Layer 7 of a small transformer language model trained on English Wikipedia (10 layers, counted from 0, width 64). Numbers have three digits each and are written without spaces.
A neuron's activation on a vector x is GELU(weights . x + bias), where the dot is the dot product.

Input weights of the MLP neurons that the questions are about. A number n stands for (n - 500) times 0.0011.
n0 (bias -0.122): 334244425446470511403395571353387558642412416367532538745507411604600549587565666467331383240530522382602537419606656455731570407817766358682825497475504689371358238371492554558339425798760591
n10 (bias -0.056): 371472486427520249410623535352623656451248502604481487448643534697531546416680489380410453442511273538694578565532570785575353309353342701577546464475457664648554412581432574468342541465685684
n14 (bias -0.097): 512508557576523288656610436374630581592524530740596468351515225577526609391692358340456670664425443417576424195528605370817455468426473717642650149555635574574399189168466814322445376612501305
n15 (bias -0.063): 369374532456440323470633431202733561312405556479587488637599436411401586620641452414619562796549499545505533337550505654501465549486582510513514555274482438466608515404413837554530497416498549
n20 (bias -0.034): 605394506460498515616497571473403339440402681555523625830527579378349414342492642391389481491397323366624513509572832410556511541584625508581718499419399426523388321369275747568618328325485531
n22 (bias 0.013): 484564401378462630424441528346465393402585584393484568478715512527502492504566194331486404768537327533638549599465618498458436585516755511484476453462369654481581496271398792618611538342585506
n27 (bias -0.009): 327403377609547536577624438562627437519457687572620479413643348382578527522409410624300435328576317626440459683385534703301541672623381584293596399554433684659402476557593515590279323514413603
n33 (bias -0.064): 411386473542343410657517699534409581488520594514452480508410596424583659020441584561609187565501574560597551438642594373649560635530386393751490448683587491499571506590473446322509418478557475
n37 (bias -0.195): 464341491370402589698891763417484484560582744253686816524350433603311247076643240721469705432535540529466277470802467547664453667579702631490510634296393621594696419323100596646326306718360567
n41 (bias -0.039): 530445323345517490483600497543319596286333805413484517435617523677627486298514562495458472455399505371649612530537483449489465605441481588828723351532589603609505551508440482388471451607507615
n44 (bias 0.023): 435354459535350402561544364534486558318497353626567707537404622562286480442597662444248490540493410390573416429535578500588481558332463558426466522620642818610769484470403425437474458494567568
n50 (bias -0.024): 332381466579399560618553470490373500291397463496605543618543538602226572631632586433541533571482542464457566334453827485538473659462679292397818510386519473631435453451454436511259558566586589
n53 (bias -0.081): 314317453521289392452582699552407438570425701494580601665449600664585347388435296272309223503433646472590296520624583459513528708499487696474475608579668395522392408357553461354484445705610648
n62 (bias -0.088): 507415360553435560513636542331322468516383423416555545682655340287541626668403431465360362414601644653637513481397582404579417516744636314632733524605689539549407460409548494576515430425433570
n64 (bias -0.053): 547332443546377457500561284443459460536651492591497559442593449579410644536494407327483499580485347655708411560541514475606444546588471500750390309551725467475356718655362782194492483443428507
n67 (bias -0.087): 533281380525242530602508640330499611520404686377537417567576553581437478436517650195338564365745360322526665405626714407703446388606533506532547589386459507461222541229250689578506357710582644
n76 (bias 0.010): 477433468479407416482536535636641223388373607472698615344522482680509542514622470662467604669343425461329401235436534681433569472428511618420548543540465862700465273388512473364350542690496650
n80 (bias -0.130): 511518692364303416483437678405313429317428545349625472380602320232425679329545576648221530397688525740485460610369831887404295647726465479569427259489577811556505591409472684550411534492471307
n84 (bias -0.064): 438480436323665523450741452470581193366613465562600590586683693581315467657684504366144509541474578502505423311541479514548534433481479547521669257524370513729453469410479612474164518443402452
n91 (bias -0.152): 591469349388349270366544733407200391451243746183644686601422430634359225385499706337288422645428313536826348778382583658696311580879469405846541359518441578577574524680381544455484585414663794
n92 (bias 0.014): 603539621437434362381616713485560437502451623556493563532408296643315569292478471531519416384603388473674299285445596707542493640445419468521529563628371326583565548582508644516389573356402528
n98 (bias -0.043): 293424242427396603611377558496439464388561608524580617525711468757469351511522628462482561696597586639563460588531604374386616532510643476627489632307683545469465475616307562219499281382371460
n101 (bias -0.035): 676545292507595532491369363376522393486495631277597700397407550401565421469615680477349238378696520729799599210572556493537439668377609695549638380466606723351504558169433493278423203772409539
n102 (bias 0.015): 623526471473347413441380469482648560244254627344562444398418475540359635385454531591614593367530363552582562403437514406549524471546335411399902448461578579564310595437621611327493446484628573
n106 (bias -0.014): 361409298525208550755546294603461420382581502473525696398658540622590249500518217230371441489557304570463413584516420422674379666629596587628646464507516569552607440473411548663489425540403526
n110 (bias 0.021): 442413492467556409271510594453577314551444423500510609514683328523582651542529551433498384358520517716482488497672579369644217530481376560403544371689558431488530614434538410369439674526648451
n113 (bias -0.062): 453334551527307370529561656486298351604740446470495701640652400667500337390518414358247458532774592613546344572517552359463544610567483475549453418553558518268486489723629599559505237404440421
n114 (bias -0.031): 490536467462615201325525368254465615752353458361476447647586420590347541609696587568570450444518504502447429202698436434436373508470415541651570243609811576578446409379535448531437503494689743
n123 (bias -0.058): 480501364349433415761499611305498532745523411487463588578411550703514540513497223395474386536878457567620457504670581567508228461651613625266417549450345479464522494354441526428621447601471453
n124 (bias -0.021): 581404582353501477279530697486504568473425618481552446486477620664612562318806584592659421543471486489420396552452479469436387332521362567545563437418360653751447453299500455574411516627685579
n125 (bias -0.054): 343347470233463441193566521535597299374603697468763416525569295311564517624652515418575403757541571678316535483475588430417504476545602412371655410622397754311461322291412575657428590395467451
n126 (bias 0.005): 286133581526245579539421815461493637676565428500660635348479625670539509366517549247558378621653510623499464630553454590524399527603481561428533430423247770566421273404532531479506494534580475

Each question shows a token from some text and the vector x that enters the MLP there. A number n stands for (n - 500) times 0.013.

"7": 376451625710463510529392438567632530524499265397425290392497526554633442520372479504624540513433520500400477644622282399456669500716313522420530708450491576571610449485580285566487457570464542
Which neuron lights up most? n126

".": 541737563674624581559610435483549497754538311647343373275506390617464622613328502455367445440428334379503492459560499378487569504479507573465548479558529598460446528437576503430472608519557342
Which neuron lights up most? n14

" average": 508636438553498698420465511670586349429362401575525390524284406400638426505479660433612466547481476614498406505468225403340521432427553594418370684434728491552529517537579336617602464593355566
Which neuron lights up most? n76

" ": 498493275687498708598389471508471680524480454581380333511514525446611615568472561340503488569505515398466674585544502621519474601358586486523510468481381429544389637347237336564748417434586408
Which neuron lights up most? n67

" a": 672721420558284471523553590504612400425392540462361248600361378645474620469118554550545502566461442508528586638469455492577423524608499502416455618544448498448539454616424412488662565441509561
Which two neurons fire most, strongest first? n91, n102

"2": 453497599662415496397333382660645566343582481477470346448450537569343617552568646415485387513387582557442460552496551589313402435478508506335375607528538338542633404670633351544633505423590675
Which neuron lights up most? n44

" and": 568617585663486440400568616452372598468533456541357416575195413567437561537142494349537462438462604404564556473555532520353627608517497568574323602388623500459407556692476503477624499513564504
Which neuron fires most, and how strongly? n53, at about 1.6

"P": 476546440679576457551441379605628555433601342558243556434457360208437652529362625405601387328507552484540585639571506365603581442412334537516396526632546556505679499603537393571589453484452523
Which neuron lights up most? n33

"s": 587560484564602383454473388500539632544482479580141387628426510532509587585347650643525586455492519532418473559487508254620586395380482525413514751412542429508549488709419408594455440412474515
Which neuron fires most, and how strongly? n114, at about 0.056

"4": 503485669659435510317405578499600549511400450491327388459396562653596485773507538467597468420503525395491539640461438534322533398679317542319489603482494456565562597457547171566550596558564404
Which neuron fires most, and how strongly? n124, at about 2.1

" finished": 676623516623365618372402397731440513409383664473509616351385383463545439586296550611596514433583571461637390561462413604481662492331477583515424594456455440557485514540326348625473429418526593
Which neuron fires most, and how strongly? n92, at about 1.2

" Star": 381648370574722707424545275551560500551664521553217435537559507446460497626309583489525608402533525523389586350381382432528462419436632400558424490515562499570499376739504632527531475406458510
Which two neurons fire most, strongest first? n84, n64

"0": 478497510519438509497330369725538416425595459450516392348429583408366665521590635546591400466547318488396434577484495540363613367379597501318563487509531593518608507660487346466823625425591557
Which neuron lights up most? n44

" in": 557502288656427695457671600421403654615475578504275400414296527540463350483299453442441564393503608566540549509642426606467660514395471328502465739380516443515493550568557502607555413553481508
The three highest activations, in order: n37, n67, n53

",": 618589546645356626340431526631297526545598253502588542383303425350566611544308504752556434505466432485358497563494500576297570514577411358478608578578437459453514610576536681443463482467603478
The three highest activations, in order: n80, n102, n27

" the": 606827331642464604472389544685490424404502491452352552405445562596427552455231558460478422479363426602419508481491442525530591582526523351562421703581540554425559493521378404520646529543460497
Which neuron lights up most? n33

"ation": 441637417635671629498430548452624587499499350509165528529325505370437674650418620597494589458518514466440560412438465306543398444407522646505395617591654348408645495515368440527631440515525540
Which neuron lights up most? n114

" present": 639719311719544623481458354609398412393475438502477413524591435399491456546297407453581489410484666475496412619424524512459423464327622622282425705424669486463602519529598409524695528441502522
Which two neurons fire most, strongest first? n62, n22

" to": 634572606630358570393455534524478566451479490407378301414351334582474577282386569564449643453401588532544412521441746645447610572530480311477480579314514589718637614399589350543540462558514513
Which neuron lights up most? n80

" Red": 537805244741706640590446431547706481508471473563279242426596487690532530575414460554434432491506445514531503438381387548490481522505518339500477511464542395433511445625473591579396484485476438
Which neuron fires most, and how strongly? n27, at about 1.3

"\n": 683520286495645536500479550663333609523450517529385428401462512455550530567293451422402431475443563418492663562577452540295586331290351722498613468666391447466480586417469603589450659563604564
Which neuron fires most, and how strongly? n41, at about 2.2

"B": 431576460761630436549387444621684482498638376563238487410487408327475493443411481546564425422471516583539515550524455295383567426445357585447416463643553552468792593612529365484600456478520563
Which neuron lights up most? n33

" their": 609756331572387570535438527563566395428521514466249505422506432586449474514168580433465451468407467529448418481480453579633653617428601479556403654516481508541459462601429406742716555531442514
Which two neurons fire most, strongest first? n106, n92

"d": 606618403749521592415590492592603454440447444534407633567589398580516532650362489471547465445441613651444573627505339337323444528314574527329548637352451388529455566701435364638580414411399407
Which neuron lights up most? n98

"1": 467550440815454472445372474535609331501516284443414520355449546549624545476320527423540425538511541522438607626634303443539395529608447525416361633460523518569558425504521295737732467542585483
Which neuron lights up most? n126

" Zealand": 578704336731471621703428426676570369477509452461345333446368542332504633680331534430473487377456443435459536455432355419597658588628424474447568558511629511418586386627435513574584512427429538
Which neuron fires most, and how strongly? n106, at about 1.2

"ER": 387511416728651366526489328568545629461456358556225412339539420237547658517320557477514425397459573487492550557535458419569434467514391613450407590655615541435633577576596447564544596549467588
The three highest activations, in order: n110, n33, n27

"ie": 511668546671629611583528407469559729500405547550177419614387536514347488579384505446510513470514590402394668520538448497445549416449494361386574335608586359454381465700462580578456595481463470
Which neuron lights up most? n114

" b": 477706376366458670464471551576465536424451390410399441542540529684479451623451472652582422482628399576575669555736278510411557431463711547508502493463424388424565680618415345463539356329424420
The three highest activations, in order: n98, n123, n22

"min": 548591594479700412435588441434609487396514430530221410515501557438459460774583540443545612538476567545499494635408537446337489485507691376443379715411573323526636614400452379699482437435447389
Which neuron lights up most? n15

"9": 478482547632341510397455479612562477434461375504371434454432517511595599718388486440584568431477607482346505672498334384329573492598352515304550674441559507552530487681600223737631539513536455
Which neuron lights up most? n27

" behind": 489699457610371635437504430702438546538473463490228464521474470520597419459207503376469449455462558440516546440510396391540688559425466361394519724405590550579536551567569572459433485518533674
Which two neurons fire most, strongest first? n53, n102

"3": 470485436756487621385361538606580442593487482441417489327415551557624408467292617447546423512523596461473593678651445508384567633707412588359359567508530337465556561482513218464564464444558537
Which neuron lights up most? n53

"\"": 540521383784467519479447346635388429622475441533282453511397451389492619495413566579490482402519428432481575566446483293478562339452534730518493493488584507502471550864506475505493627505390568
Which neuron lights up most? n64

" wrote": 607705373684349494284612472536500482637394470572551498503483536421448397581344547457472632442453524338456562466443229291436549342363634565445487716550496602549466546637445492494692518426543609
Which neuron fires most, and how strongly? n44, at about 0.38

" defeated": 597640568661359515471435314710499561516358542510316594562551409488491490470220405446444562475486537445569549507484358467474659519393500472519316739305604557624500551562465467567379468509605552
Which neuron fires most, and how strongly? n44, at about 0.43

"K": 595591412487607410582428466502551656292419435570196489488490514592462398561582503615478571373496542382536542606522413745438510410412460546638490372634396478420458788589520435439408587389638439
Which neuron fires most, and how strongly? n10, at about 2.8

" New": 503770257627531589482520546519494453459673477467337293375672503528563494550502513356282566494385567435449532534316547480491716570367613354524380648495525570555622417464503545595603428484420489
Which two neurons fire most, strongest first? n22, n98

").": 726495606474444627425610475634433647462380467439368436473442448492370812703483646428361474509393277504461524559378522455367448298434467630542497580567471521615423452533677419533485644575463469
Which neuron lights up most? n124

" Morgan": 609693386642634414493478397467527480544463503549176441555492487434449582648371539444472572353305473415392635333538444544381692501549421484507475552399538441462421595585613474601624539584614637
Which neuron lights up most? n114